Layer 6 of a small transformer language model trained on English Wikipedia (13 layers, counted from 0, width 96).
A neuron's activation on a vector x is SiLU(gate . x) times (in . x), where the dot is the dot product.
The model reads these tokens: "hen" "g" "." " E" "mp" "er" "or" " X" "iz" "ong" " a" "gre" "ed" "," " ma" "king" " him" " in" "s" "te"

The vector x that enters this layer's MLP at each token. A number n stands for (n - 500) times 0.0094.
0 "hen": 478,527,478,496,480,501,532,537,371,599,434,473,584,393,372,584,506,401,389,518,533,568,511,518,515,478,489,497,497,535,528,519,517,526,515,490,518,441,447,27,508,504,528,446,514,482,521,562,470,463,483,477,497,465,393,451,597,392,453,477,575,506,509,494,609,515,465,544,550,393,560,478,499,585,527,450,484,495,470,504,541,670,503,506,609,502,524,506,473,508,497,514,583,562,500,482
1 "g": 640,365,453,449,516,589,346,550,540,491,509,397,451,503,543,534,549,654,608,694,519,536,589,412,594,219,639,427,359,453,557,453,631,467,548,605,537,499,609,219,449,475,556,495,369,424,630,467,461,418,592,614,558,231,475,411,524,468,564,543,482,529,415,562,575,509,469,599,402,604,638,572,516,360,334,417,298,541,376,293,501,509,582,441,515,434,667,480,449,429,710,499,398,601,576,501
2 ".": 524,322,552,522,537,366,493,556,486,587,454,468,434,477,622,424,524,552,446,574,465,418,521,526,385,424,460,444,604,485,501,398,498,539,420,476,469,414,494,144,511,594,455,499,458,394,445,440,501,669,431,504,628,547,397,582,391,557,653,439,555,534,356,576,517,478,284,546,407,543,411,457,585,449,716,496,422,613,655,498,616,479,601,433,622,475,427,645,529,468,682,461,527,635,632,463
3 " E": 516,493,426,519,439,599,500,458,618,464,550,567,554,526,571,559,534,433,393,543,490,466,449,516,565,563,439,458,471,494,574,452,590,436,538,421,543,446,541,84,563,625,582,464,541,472,549,432,574,464,610,539,637,517,557,511,386,492,482,680,492,531,589,441,522,508,418,427,423,382,618,584,476,394,517,477,482,608,638,521,331,528,564,608,421,561,551,537,505,572,387,459,494,643,441,624
4 "mp": 375,351,454,469,533,605,303,419,368,513,638,503,517,611,552,582,610,597,425,393,444,472,373,360,480,602,622,509,493,571,345,409,694,479,326,556,609,525,499,276,439,570,539,776,474,566,561,453,463,414,453,338,321,381,593,598,237,373,790,522,419,524,391,421,596,396,501,494,541,395,418,702,427,436,566,396,447,479,525,445,488,467,386,527,561,448,606,440,500,570,529,348,758,578,590,625
5 "er": 460,394,502,498,503,552,505,562,369,563,583,638,614,544,641,754,606,754,719,445,471,599,398,610,524,658,498,426,393,546,391,554,703,343,522,465,445,438,391,335,332,583,565,644,419,573,480,467,461,628,415,804,488,563,498,475,409,454,691,602,371,549,475,190,421,506,369,602,590,621,296,591,629,608,467,568,589,436,470,407,488,599,484,431,582,529,541,429,547,385,617,422,643,795,579,523
6 "or": 468,852,678,512,599,443,588,418,395,496,480,479,498,416,465,656,538,822,597,525,571,512,621,595,562,742,295,547,437,317,437,555,716,474,535,556,444,524,391,304,427,402,526,442,522,492,640,544,449,373,441,446,581,513,492,681,490,586,564,474,399,422,629,522,431,554,261,379,562,667,406,375,590,397,441,658,367,599,510,471,570,502,486,534,486,576,563,348,649,546,662,585,479,632,616,469
7 " X": 519,346,457,603,493,496,410,573,504,552,558,684,332,572,490,325,440,560,339,479,656,361,450,429,505,330,376,535,233,441,591,560,535,374,456,505,460,592,465,166,342,416,496,257,417,514,574,386,496,458,363,496,560,427,557,578,495,486,420,448,536,573,432,541,520,412,378,415,519,448,460,476,623,450,653,553,565,368,487,414,404,515,476,488,579,462,400,439,538,392,406,578,553,639,552,370
8 "iz": 585,242,487,448,328,443,277,568,540,435,599,582,405,501,336,451,522,675,648,663,519,582,414,325,639,379,719,370,620,440,585,614,397,686,587,561,487,495,372,366,550,549,635,361,370,607,664,389,301,468,478,650,561,607,660,461,242,518,334,506,524,471,454,541,551,443,375,465,416,445,445,322,580,364,570,516,595,453,492,332,427,592,402,376,561,413,547,438,606,529,450,575,351,645,709,534
9 "ong": 709,388,544,458,380,521,476,701,512,664,524,654,305,327,432,315,442,672,513,604,389,411,525,443,603,280,544,584,400,269,569,512,443,425,488,576,469,585,402,281,558,424,644,649,415,564,555,443,385,335,514,462,640,485,602,625,524,437,355,470,419,508,339,473,558,482,374,504,442,398,518,432,472,498,665,308,657,580,545,373,534,369,468,554,526,538,631,382,604,397,431,467,462,712,559,389
10 " a": 571,396,438,541,427,572,490,349,542,387,526,542,414,478,430,468,619,555,236,461,360,377,589,364,537,506,531,588,435,420,605,306,481,499,384,541,577,381,546,157,585,673,559,468,533,434,402,709,473,440,401,531,427,586,615,614,460,543,579,491,501,430,573,543,652,411,543,521,471,437,599,533,572,452,596,467,564,467,491,510,555,361,539,480,473,530,436,434,672,368,506,443,394,668,510,514
11 "gre": 443,321,630,404,474,583,464,315,542,590,396,648,447,504,434,430,488,656,547,558,683,551,324,510,414,538,533,438,557,371,559,461,615,170,662,416,535,480,449,382,732,737,291,523,360,641,351,689,296,667,320,368,358,388,388,477,511,226,439,564,574,410,772,432,494,531,341,514,441,480,352,500,410,517,391,439,368,385,457,566,450,465,416,419,436,517,476,492,364,541,544,559,468,549,434,354
12 "ed": 428,618,611,631,472,636,578,650,417,489,621,604,444,376,351,541,473,564,567,545,553,545,575,439,354,281,513,623,507,560,457,408,496,497,606,628,417,222,468,352,630,668,375,357,538,384,598,452,496,483,413,530,481,253,634,484,419,446,553,641,433,768,700,471,391,440,711,273,490,448,484,580,505,531,609,493,321,615,657,453,673,417,395,512,477,406,439,295,496,466,537,462,456,520,665,482
13 ",": 473,517,593,517,492,471,663,376,606,607,502,494,642,378,479,558,492,399,494,492,477,381,497,579,470,474,415,457,412,452,355,327,473,472,529,539,504,470,553,127,488,807,451,468,620,554,516,473,585,461,455,574,683,463,384,480,430,492,527,442,447,553,476,515,398,496,517,486,501,672,400,526,472,444,664,456,447,485,619,466,430,478,541,400,500,421,484,570,463,474,452,378,351,595,637,420
14 " ma": 479,595,461,496,540,532,338,407,580,481,507,500,542,542,461,407,608,446,395,476,581,496,428,324,474,517,459,594,538,487,529,293,600,442,627,635,485,445,509,131,537,572,456,395,530,299,624,396,499,365,493,463,413,618,551,581,522,566,566,525,577,633,433,428,406,614,514,502,456,468,462,392,487,500,492,284,555,362,581,463,401,468,469,486,499,540,494,561,623,441,605,403,371,629,525,570
15 "king": 594,368,519,529,613,572,538,670,514,694,515,582,307,339,516,412,510,618,539,678,473,540,483,400,433,388,627,525,609,391,543,358,576,436,413,787,468,433,559,293,556,639,641,441,657,418,550,520,549,542,532,429,425,450,599,346,329,601,385,507,580,662,569,568,429,448,602,307,572,302,347,362,495,487,694,426,569,482,554,498,450,446,540,568,405,468,490,480,488,468,715,494,681,615,675,453
16 " him": 576,316,604,659,502,615,464,467,417,545,421,546,489,492,397,523,461,543,485,691,508,640,550,529,472,540,436,604,567,504,509,422,382,578,407,596,614,443,693,205,405,542,440,567,360,381,558,484,557,594,484,577,609,560,401,369,443,692,581,604,480,556,619,564,603,400,689,349,499,492,554,325,444,395,713,625,528,561,432,540,651,497,437,308,691,451,496,476,355,467,598,465,406,497,497,424
17 " in": 552,477,477,574,469,542,597,523,525,468,514,662,564,290,475,415,507,552,485,463,488,324,325,592,512,458,495,480,428,615,560,317,494,513,434,511,540,480,576,152,537,608,470,494,485,509,370,644,385,591,615,469,376,535,433,497,288,673,590,431,638,454,499,428,591,501,624,737,498,525,538,547,435,456,600,467,565,592,451,471,540,454,434,438,505,480,549,606,487,374,654,381,455,619,550,644
18 "s": 434,421,634,598,476,494,330,387,503,336,588,537,410,355,549,639,582,482,638,465,472,413,343,407,439,398,562,310,414,446,415,404,659,465,382,582,516,316,677,212,503,556,557,359,455,446,251,429,471,550,569,496,533,499,450,529,408,536,584,403,447,503,483,295,516,364,557,633,499,531,331,534,609,544,518,461,454,251,340,367,505,504,460,485,444,533,465,330,339,490,530,500,501,558,553,524
19 "te": 624,371,549,450,740,615,337,311,465,528,702,622,502,333,607,651,526,460,429,693,675,373,571,436,516,555,515,268,537,280,477,390,396,430,692,500,533,457,733,428,709,690,484,620,412,333,438,691,607,495,405,453,523,539,559,430,587,532,603,570,469,374,515,275,500,546,463,424,397,640,534,541,473,620,595,402,414,560,304,482,414,464,363,484,546,438,461,577,580,696,360,556,599,556,393,590

Each question shows the input weights of one neuron of the MLP. A number n stands for (n - 500) times 0.0015.

n202 gate: 659,425,445,505,571,484,476,414,527,333,432,521,681,464,450,643,477,524,497,535,374,709,246,458,539,442,657,426,479,500,468,600,433,444,505,436,666,580,304,549,447,640,574,478,473,577,599,453,521,497,584,424,527,420,524,391,519,429,460,416,617,380,429,529,547,366,635,566,537,566,548,347,426,355,475,405,513,452,370,653,444,505,533,434,479,456,481,630,393,508,440,482,508,424,379,519
n202 in: 325,571,778,472,508,627,553,530,431,531,464,316,531,591,513,652,438,515,419,482,526,466,505,584,329,604,597,382,591,645,351,620,490,599,332,547,497,373,485,511,362,553,582,461,456,567,497,497,480,454,633,521,389,575,528,432,420,574,439,531,601,518,518,653,520,528,577,513,469,393,400,456,461,280,464,510,449,516,492,419,583,589,542,556,508,482,531,407,373,511,571,459,555,541,513,523
On which token does it fire most? 9 "ong"

n57 gate: 480,616,403,606,604,378,541,418,360,552,524,542,542,502,616,559,440,453,585,493,495,530,719,502,493,703,520,406,408,541,478,536,547,505,440,505,534,306,455,526,515,471,478,563,599,601,640,608,569,622,569,439,485,523,404,483,502,522,470,556,604,488,616,512,515,510,550,483,687,434,512,470,431,741,512,576,549,525,583,472,614,529,548,525,412,480,470,500,587,700,493,681,550,424,424,530
n57 in: 515,348,545,500,534,449,555,500,520,447,467,522,402,472,437,539,526,658,526,483,468,517,544,383,572,658,486,531,500,512,597,495,629,424,442,463,346,566,558,547,433,375,505,434,529,679,571,572,654,457,632,544,568,402,483,246,454,593,454,414,552,390,577,471,418,495,478,505,531,488,478,500,485,574,432,579,510,432,527,809,449,445,530,536,569,505,396,341,490,517,543,457,468,558,565,478
On which token does it fire most, and how strongly? 6 "or", at about 2.5

n282 gate: 318,637,306,527,500,481,625,600,542,464,633,470,596,571,330,577,678,380,359,406,395,656,467,481,427,495,408,527,384,410,508,460,594,520,566,513,267,364,445,480,527,449,369,584,450,497,611,639,454,473,503,469,401,483,418,524,544,432,352,628,478,564,648,625,462,636,448,587,484,497,533,349,472,445,572,566,381,467,536,556,654,625,543,473,557,497,440,522,340,548,541,435,564,634,563,430
n282 in: 522,485,515,536,413,410,662,578,475,441,414,515,399,357,304,398,599,500,600,515,655,477,440,569,495,446,502,569,625,510,542,372,435,596,363,394,569,405,488,429,589,502,339,419,507,552,588,547,537,576,413,442,493,543,517,392,590,466,639,480,532,525,470,458,713,495,413,490,554,458,485,631,303,554,479,443,488,587,515,608,455,537,486,609,698,475,391,622,488,520,429,498,505,520,579,518
On which three tokens does it fire most, strongest first? 0 "hen", 12 "ed", 11 "gre"

n151 gate: 401,500,408,542,425,327,397,335,552,460,437,588,641,336,455,612,560,508,492,419,549,448,492,603,455,474,513,521,723,455,513,536,495,405,535,363,593,581,372,602,317,537,492,609,465,492,565,481,396,407,465,410,508,695,503,421,535,455,412,611,387,578,447,572,338,477,476,739,607,603,650,546,468,452,380,492,450,427,399,446,516,492,373,407,426,640,484,497,524,492,437,460,497,364,516,543
n151 in: 508,540,508,402,461,320,360,479,548,469,396,438,560,515,434,361,492,406,490,539,619,476,365,581,547,393,461,440,613,601,379,495,487,665,487,363,461,592,497,479,422,618,550,527,387,437,608,430,508,521,440,414,524,553,615,304,497,492,518,534,497,553,338,557,531,526,581,596,516,635,524,354,426,565,562,563,368,294,446,708,395,612,533,349,503,575,524,490,442,470,536,451,620,440,427,314
On which token does it fire most, and how strongly? 10 " a", at about 0.66

n299 gate: 385,435,334,477,618,606,634,452,621,554,417,492,404,505,505,477,441,568,596,544,593,632,492,497,523,424,647,480,611,457,495,493,513,479,490,478,441,513,416,571,492,510,520,578,567,490,639,500,569,447,373,401,482,686,421,447,456,442,612,288,538,446,650,738,447,565,441,500,459,434,556,570,533,594,438,650,397,456,323,484,413,601,527,452,482,442,607,447,394,482,427,447,316,541,599,451
n299 in: 417,520,353,456,535,452,507,375,423,408,355,587,371,474,672,475,582,616,505,487,558,718,719,448,426,562,517,485,533,475,505,529,523,401,593,510,475,573,530,502,507,427,649,442,615,465,422,527,537,493,485,531,527,341,403,746,663,397,468,426,522,578,443,540,478,454,560,465,450,547,542,437,420,557,680,557,399,497,543,604,518,483,481,493,350,559,475,451,535,533,409,408,601,517,493,566
On which token does it fire most, and how strongly? 17 " in", at about 0.64

n167 gate: 517,671,430,573,449,468,553,536,652,557,531,492,537,568,543,531,635,418,272,460,506,653,474,409,492,633,709,557,549,514,491,503,488,454,380,381,517,468,369,619,460,433,392,387,511,574,537,523,619,605,642,293,454,616,523,390,583,461,474,497,307,442,452,517,565,406,511,619,688,330,377,555,549,540,572,599,607,391,477,448,466,528,553,656,404,697,483,425,540,518,346,393,520,389,353,624
n167 in: 354,481,529,624,352,527,508,550,486,462,452,607,492,389,489,497,523,572,476,403,427,372,451,489,447,417,569,667,470,311,524,337,435,508,495,469,581,446,567,546,599,542,532,492,505,562,367,637,548,633,495,318,441,475,621,577,370,399,473,516,508,620,591,540,406,576,805,580,468,460,457,549,351,412,490,538,436,611,412,544,457,516,466,473,542,646,274,563,571,550,370,425,579,374,414,415
On which three tokens does it fire most, strongest first? 5 "er", 6 "or", 8 "iz"

n225 gate: 482,518,389,289,546,513,325,513,503,533,490,459,528,697,556,469,542,287,533,438,523,497,342,480,632,528,665,556,420,399,500,443,632,393,580,502,589,456,505,552,536,575,541,320,552,633,355,696,380,330,566,571,449,588,503,586,531,419,426,419,495,521,554,536,543,498,608,469,543,467,521,401,485,393,442,467,548,526,445,536,472,515,540,418,629,505,359,402,425,534,460,495,599,398,439,575
n225 in: 348,295,656,546,542,623,507,461,365,505,495,478,525,500,465,652,449,591,579,473,583,513,440,567,429,646,473,537,472,421,610,599,661,500,500,433,587,625,408,471,545,600,441,556,460,435,292,522,540,500,547,523,552,593,572,627,530,463,406,557,334,420,485,463,488,461,595,438,582,355,510,540,495,495,521,530,598,465,472,467,463,537,604,473,613,495,306,461,447,561,522,599,462,564,470,720
On which token does it fire most, and how strongly? 11 "gre", at about 3.1

n3 gate: 682,500,482,470,554,318,455,426,540,488,342,440,539,509,515,301,497,339,586,600,533,482,555,617,434,449,461,542,363,563,612,588,549,641,506,433,473,552,376,645,377,350,389,509,582,551,631,578,629,192,632,518,476,494,422,355,557,530,614,282,473,537,368,539,590,556,467,485,689,392,409,387,467,653,353,479,565,494,491,362,449,452,488,458,506,563,479,739,679,574,453,623,503,551,428,378
n3 in: 408,609,453,398,536,347,436,523,467,547,623,524,432,600,562,583,543,629,641,586,728,503,557,418,521,397,506,515,619,263,467,607,398,437,521,583,521,455,574,598,603,465,538,518,282,494,419,468,612,494,447,464,447,476,631,547,426,450,506,512,581,455,609,379,600,376,360,468,521,606,598,298,625,320,419,592,477,530,676,343,485,547,526,624,532,277,390,285,455,500,407,579,527,423,691,620
On which two tokens does it fire most, strongest first? 17 " in", 13 ","

n381 gate: 597,609,506,350,698,523,458,453,555,492,553,413,562,644,585,477,522,548,341,571,483,724,386,368,508,539,497,709,563,550,585,547,503,572,563,426,418,534,559,621,584,486,477,615,517,653,451,556,452,503,466,448,449,494,384,556,466,430,444,682,678,434,734,469,672,607,608,500,576,281,568,359,435,657,420,537,547,520,601,552,474,452,437,593,575,427,472,655,409,509,492,427,655,494,402,529
n381 in: 475,530,633,474,424,587,435,493,611,353,553,449,507,528,507,384,559,515,350,557,416,550,599,507,641,500,575,657,446,546,542,658,416,537,651,398,409,478,495,502,532,615,534,480,522,559,500,424,546,466,615,301,569,353,483,512,522,408,449,585,416,470,593,427,500,555,532,663,574,437,416,493,453,458,516,400,396,577,610,572,507,595,583,510,493,529,537,510,428,591,447,442,552,556,434,777
On which two tokens does it fire most, strongest first? 11 "gre", 5 "er"

n188 gate: 382,505,429,459,630,364,478,571,329,490,635,680,490,572,612,498,471,406,372,613,462,419,435,621,369,559,507,542,538,399,390,512,457,523,407,452,403,533,510,624,473,527,440,462,442,468,362,609,438,520,545,513,555,475,308,525,625,483,604,461,378,533,498,567,480,340,435,520,639,572,488,631,518,507,586,445,466,605,495,591,430,473,430,555,662,414,338,605,460,508,473,458,578,567,460,525
n188 in: 588,509,584,396,535,516,495,473,649,403,619,660,415,389,507,421,449,530,498,449,449,467,514,523,502,338,696,477,611,671,542,374,526,554,349,498,459,553,380,531,447,392,601,477,530,532,409,534,376,703,452,483,484,512,433,491,523,577,495,477,412,409,408,502,548,531,458,559,445,500,426,528,461,612,437,587,491,409,559,615,444,555,522,436,432,429,493,480,530,528,613,607,484,493,550,575
On which token does it fire most, and how strongly? 2 ".", at about 1.4

n4 gate: 597,494,522,543,470,525,576,462,389,616,309,321,574,689,608,539,556,459,604,478,514,660,436,462,440,486,432,492,556,678,414,422,444,508,608,594,478,450,414,544,602,302,486,351,472,481,525,767,560,599,547,443,489,545,456,410,697,617,566,549,524,427,508,585,459,371,553,404,467,497,447,545,400,508,349,561,296,611,376,416,383,610,409,572,530,492,450,505,637,571,544,623,506,390,486,542
n4 in: 490,533,444,417,533,429,547,588,323,380,525,579,435,610,420,533,502,554,549,417,296,604,581,428,431,532,542,515,623,436,610,490,571,439,405,418,515,324,613,438,465,493,642,543,440,458,588,453,520,545,682,615,350,543,655,448,505,589,592,587,517,515,530,557,435,502,417,522,433,359,432,530,530,411,587,582,510,394,485,602,482,341,483,597,493,490,493,559,573,569,527,406,373,704,448,541
On which two tokens does it fire most, strongest first? 13 ",", 6 "or"

n310 gate: 497,598,481,433,646,417,533,484,477,687,511,451,593,476,525,588,439,356,486,591,583,628,312,377,418,451,505,451,467,337,508,529,508,506,494,463,349,445,530,593,451,476,547,550,409,527,611,533,445,301,358,480,492,628,560,535,494,427,519,277,403,472,385,554,470,703,494,454,470,631,442,623,569,495,322,697,378,586,478,620,594,530,495,470,427,609,544,557,506,652,635,473,458,355,538,349
n310 in: 633,442,444,604,458,455,608,357,479,552,423,454,503,415,479,664,593,541,649,456,482,421,652,570,575,500,461,417,539,354,430,533,497,537,278,528,482,474,362,479,689,373,484,587,581,586,374,591,513,492,326,628,599,418,552,490,552,541,508,531,449,574,466,557,492,563,526,417,495,601,289,505,479,404,493,477,608,516,564,489,620,541,376,324,551,554,568,564,560,529,654,466,505,575,601,352
On which token does it fire most, and how strongly? 6 "or", at about 7.2

n325 gate: 412,422,605,452,560,561,511,594,469,628,530,367,535,539,617,464,537,519,557,549,395,569,461,514,651,357,511,546,577,632,495,574,475,522,387,548,440,486,508,592,554,417,465,586,519,568,387,459,307,541,571,327,432,514,415,599,448,376,565,595,481,533,234,468,457,598,445,519,546,465,440,564,495,557,464,500,382,566,389,361,744,584,484,312,540,462,500,669,426,590,648,684,586,492,570,323
n325 in: 393,305,495,622,466,461,336,645,465,516,377,567,572,465,534,554,660,674,431,539,466,595,385,423,377,397,592,487,565,393,549,656,696,516,604,427,518,534,580,611,536,518,719,403,422,500,591,477,415,572,469,418,547,587,435,454,510,446,485,538,551,490,528,536,350,495,430,485,417,556,456,305,412,438,481,430,602,529,587,616,503,477,505,425,569,390,503,497,320,471,457,515,432,575,456,555
On which token does it fire most? 2 "."

n172 gate: 406,452,368,470,563,622,419,567,542,563,462,475,454,693,448,497,556,549,470,558,469,531,589,465,571,582,516,580,517,641,437,505,567,664,459,543,401,392,442,652,669,489,492,617,635,574,716,519,350,247,464,643,539,622,571,578,561,500,478,546,600,547,568,364,478,548,632,467,396,418,555,497,547,320,544,470,497,483,301,472,539,503,324,464,421,294,486,470,536,486,551,492,586,525,364,397
n172 in: 547,323,579,482,492,369,436,416,796,308,546,384,340,515,373,560,432,490,633,479,552,447,463,598,572,461,574,492,578,408,549,553,411,482,537,415,523,474,505,599,523,652,453,423,510,503,686,601,531,580,598,513,664,479,632,329,497,477,611,539,355,568,386,515,492,497,445,464,415,487,448,447,649,428,515,500,538,482,534,505,424,533,571,386,546,556,495,686,508,577,526,495,476,373,430,521
On which token does it fire most, and how strongly? 8 "iz", at about 5

n98 gate: 519,307,581,523,455,594,363,550,577,553,379,479,677,584,513,428,503,402,476,438,322,532,449,444,381,376,495,545,492,603,292,583,422,505,479,407,588,417,431,590,606,636,447,565,320,455,492,654,322,497,543,470,463,651,489,526,471,310,580,555,484,535,524,484,492,612,537,598,410,489,468,405,661,564,455,535,353,476,522,397,513,545,399,396,513,534,495,641,516,552,353,339,519,540,545,416
n98 in: 503,449,531,572,387,484,404,549,389,524,633,766,479,475,487,355,421,341,484,595,468,572,439,338,388,518,432,361,635,477,516,541,710,519,437,594,537,413,466,505,456,353,539,468,442,518,529,513,471,411,542,538,342,348,524,360,452,588,437,508,544,641,469,477,571,582,482,450,547,635,463,407,392,380,535,442,541,524,497,642,471,432,536,372,503,555,492,415,309,460,640,599,471,492,411,359
On which token does it fire most? 11 "gre"

n239 gate: 370,508,571,587,513,518,592,426,543,466,474,384,521,670,534,409,462,449,610,628,500,489,691,407,562,420,539,391,448,572,268,619,497,516,351,533,549,369,352,606,443,360,492,532,440,425,474,534,448,472,573,444,435,513,484,316,500,536,386,469,520,608,407,348,407,505,466,564,617,449,490,402,651,399,388,505,567,503,458,342,474,510,598,443,531,572,448,510,537,455,569,626,453,508,523,281
n239 in: 552,460,479,439,453,511,549,549,412,685,562,402,536,492,534,610,508,510,448,589,495,624,553,381,528,477,521,430,450,526,482,520,416,685,566,515,503,397,484,516,544,635,458,572,560,500,505,471,521,466,565,551,335,484,328,410,408,572,282,441,528,381,419,531,240,414,398,611,508,451,631,537,613,456,625,321,577,626,556,346,340,635,563,601,428,469,388,482,437,513,559,541,545,508,619,511
On which three tokens does it fire most, strongest first? 8 "iz", 1 "g", 11 "gre"

n360 gate: 494,377,508,582,553,457,650,555,693,601,483,447,617,567,728,514,620,405,456,633,443,543,545,614,339,578,669,441,537,575,480,470,460,457,381,386,494,593,534,520,520,409,617,309,607,430,472,517,581,414,338,583,568,506,671,522,616,428,489,553,494,730,626,308,402,489,545,609,545,425,359,469,480,606,447,578,483,704,532,594,525,564,538,374,472,533,416,481,449,644,470,623,580,500,469,463
n360 in: 437,414,627,433,437,434,486,530,441,555,281,663,565,450,585,503,370,432,430,404,530,533,530,375,454,351,532,434,583,473,654,503,627,431,610,564,497,450,415,500,285,449,418,525,401,410,445,459,598,598,448,640,431,450,399,408,566,405,628,516,516,431,508,448,451,527,525,462,623,625,407,686,483,535,469,503,376,431,489,620,552,364,668,740,524,543,555,605,478,542,465,454,405,546,394,289
On which token does it fire most? 5 "er"

n267 gate: 503,485,515,447,536,398,491,576,518,699,633,636,666,526,396,619,445,367,538,692,527,603,413,408,397,423,450,625,518,529,617,584,431,391,407,402,429,572,587,627,420,471,645,615,611,375,407,651,580,426,634,439,679,554,572,353,560,559,524,426,471,599,740,544,509,477,667,497,565,373,488,473,437,417,489,550,585,470,576,682,620,642,352,455,521,435,676,453,521,402,447,642,536,485,538,261
n267 in: 452,651,380,648,317,653,508,575,416,553,411,626,500,426,521,439,490,558,440,492,521,497,631,376,461,576,403,442,599,552,617,562,487,374,441,564,458,404,550,427,500,536,445,554,441,511,511,666,582,529,352,486,577,570,678,617,513,482,349,579,620,385,532,550,748,513,543,468,452,398,380,602,346,605,448,590,401,311,457,476,425,595,580,397,518,432,471,469,553,546,487,440,462,431,426,570
On which token does it fire most? 16 " him"

n204 gate: 459,704,448,488,363,449,540,488,623,551,575,528,561,446,566,485,483,540,375,477,410,500,600,538,510,490,560,497,451,518,485,453,693,526,597,453,422,344,444,572,429,507,447,559,405,467,456,525,444,661,573,435,505,559,541,535,602,405,657,291,597,569,467,513,515,554,503,442,586,608,704,474,500,763,395,581,533,408,446,619,508,523,532,571,442,558,477,652,405,557,570,565,652,530,510,399
n204 in: 457,709,565,542,434,520,637,440,601,472,452,422,603,388,518,525,328,578,622,653,528,428,689,452,510,297,432,518,513,523,429,537,313,449,467,444,510,395,548,563,560,493,495,451,587,490,408,593,535,570,457,505,629,418,561,555,533,415,616,425,458,574,553,427,548,406,373,420,553,442,530,539,391,500,564,492,443,655,557,526,459,372,419,308,353,558,515,525,541,474,408,462,521,387,585,567
On which token does it fire most? 4 "mp"

n329 gate: 547,559,377,595,503,215,399,382,661,406,472,513,479,648,442,382,454,557,477,487,598,593,518,357,448,334,572,450,518,477,634,462,563,397,463,399,521,540,440,577,542,531,568,508,553,443,452,562,521,402,419,364,518,399,442,407,408,534,620,557,564,365,529,583,562,421,691,531,570,518,589,450,463,552,448,646,469,363,441,434,437,645,421,568,325,453,463,451,474,524,366,435,447,362,482,481
n329 in: 641,583,546,585,428,682,407,449,515,446,561,422,341,500,594,451,426,598,349,445,425,523,498,500,613,493,534,579,520,544,478,464,645,515,560,419,566,403,337,465,318,481,502,470,629,428,390,615,569,471,594,513,559,440,591,320,550,388,468,478,573,413,483,620,461,502,428,520,613,468,500,500,515,544,424,397,451,396,361,447,559,495,553,520,456,434,547,531,366,614,580,542,482,448,365,673
On which token does it fire most? 13 ","

n91 gate: 487,522,442,581,454,576,410,516,332,623,407,415,473,523,709,473,547,404,402,481,449,524,616,383,603,473,495,465,400,553,393,510,687,595,538,482,511,489,599,617,521,513,308,508,592,412,616,633,513,532,449,404,492,432,484,442,535,378,519,516,303,508,513,473,481,518,470,335,460,550,473,443,651,620,372,412,455,570,648,661,538,585,690,540,582,352,583,542,605,615,476,535,533,508,301,489
n91 in: 602,590,505,503,481,414,443,535,551,569,590,495,369,476,649,439,420,538,481,483,664,374,622,527,396,366,519,552,414,609,621,318,545,411,539,590,426,306,428,556,547,373,481,514,506,640,567,500,426,405,574,365,415,422,423,318,588,459,659,470,438,569,478,511,544,655,500,437,434,410,412,651,284,582,621,560,459,517,433,492,572,385,401,555,478,492,651,705,500,472,649,620,556,497,495,436
On which token does it fire most? 19 "te"

n157 gate: 668,445,514,545,682,457,612,486,442,472,497,415,480,486,636,435,602,399,469,574,557,465,529,489,517,438,534,412,303,511,295,566,618,517,497,497,432,388,466,601,472,367,401,483,437,489,537,633,480,551,489,541,503,457,378,553,774,278,514,281,324,368,367,384,489,483,546,531,633,480,426,494,688,477,356,477,276,606,488,503,449,649,530,503,424,537,423,678,520,526,472,534,517,517,585,463
n157 in: 436,454,565,433,460,460,609,674,516,418,427,626,330,546,632,598,536,500,628,598,457,387,449,393,351,565,372,360,529,469,532,629,553,567,537,459,637,434,357,592,608,616,608,489,463,471,593,516,600,403,579,570,452,460,447,344,497,312,440,544,508,519,645,524,568,585,529,437,534,432,336,580,426,579,602,516,484,643,527,328,545,623,585,513,456,594,516,585,593,527,604,518,425,474,545,621
On which token does it fire most, and how strongly? 5 "er", at about 0.71

n220 gate: 520,515,336,348,422,488,674,426,390,572,366,397,503,605,376,422,740,420,557,700,570,503,445,540,526,466,705,474,288,585,682,438,488,474,445,494,454,581,517,580,434,353,500,556,517,356,488,431,483,486,578,529,480,535,324,523,404,435,480,543,299,346,661,626,434,289,618,586,391,434,442,541,451,595,459,454,560,500,488,433,468,609,391,503,565,420,578,458,520,648,599,497,392,466,586,444
n220 in: 660,528,647,592,399,600,462,495,604,305,533,628,603,390,459,530,414,590,465,444,311,485,584,621,518,497,515,429,594,675,625,448,449,472,416,507,376,446,442,534,581,527,439,387,475,457,341,465,618,508,417,560,546,490,589,398,439,467,614,530,495,490,505,628,505,680,490,462,510,477,749,459,553,397,431,543,440,492,570,433,579,482,470,404,518,598,475,532,413,487,468,455,618,417,508,611
On which token does it fire most, and how strongly? 7 " X", at about 0.38

n295 gate: 554,678,429,475,626,469,673,427,606,382,469,467,533,557,575,554,445,587,520,503,578,701,651,518,500,571,467,598,417,543,513,495,477,469,443,590,449,503,590,582,543,633,687,568,497,598,503,551,572,423,469,461,332,487,526,584,606,368,454,416,472,339,439,388,464,465,567,487,541,268,503,490,492,485,435,613,305,549,576,510,593,436,555,313,325,559,546,452,495,537,422,444,542,536,464,521
n295 in: 437,528,569,619,505,492,388,510,508,659,435,583,452,425,432,485,529,450,450,561,510,380,396,628,445,382,445,497,602,535,599,394,439,434,601,451,372,566,510,525,480,525,553,590,505,475,548,643,457,532,570,436,556,421,568,428,427,580,472,423,589,469,540,533,676,694,366,633,452,632,470,380,470,380,566,352,671,513,459,741,561,453,427,455,517,440,558,629,475,549,584,505,636,578,503,433
On which token does it fire most, and how strongly? 18 "s", at about 0.35

n252 gate: 512,539,413,416,621,675,645,474,412,571,375,655,573,622,459,559,651,503,398,512,729,372,331,593,503,447,581,497,390,506,538,566,488,643,586,526,365,429,574,573,485,517,377,404,547,488,536,450,471,299,336,434,577,586,653,529,565,445,433,541,497,476,559,439,406,660,624,354,421,445,538,584,627,658,442,673,346,624,398,641,589,523,637,456,544,337,456,503,550,497,321,500,419,333,529,479
n252 in: 506,417,614,519,381,548,341,547,410,556,489,494,441,606,701,548,607,497,628,452,560,448,397,604,489,455,547,556,625,469,596,583,649,471,509,508,339,463,511,485,520,392,703,374,474,573,377,466,379,503,438,454,605,457,763,478,435,514,568,430,569,608,570,497,362,376,398,637,427,464,373,598,378,478,335,525,511,546,336,471,585,595,519,629,553,575,619,611,620,514,525,522,379,483,621,732
On which token does it fire most, and how strongly? 16 " him", at about 0.59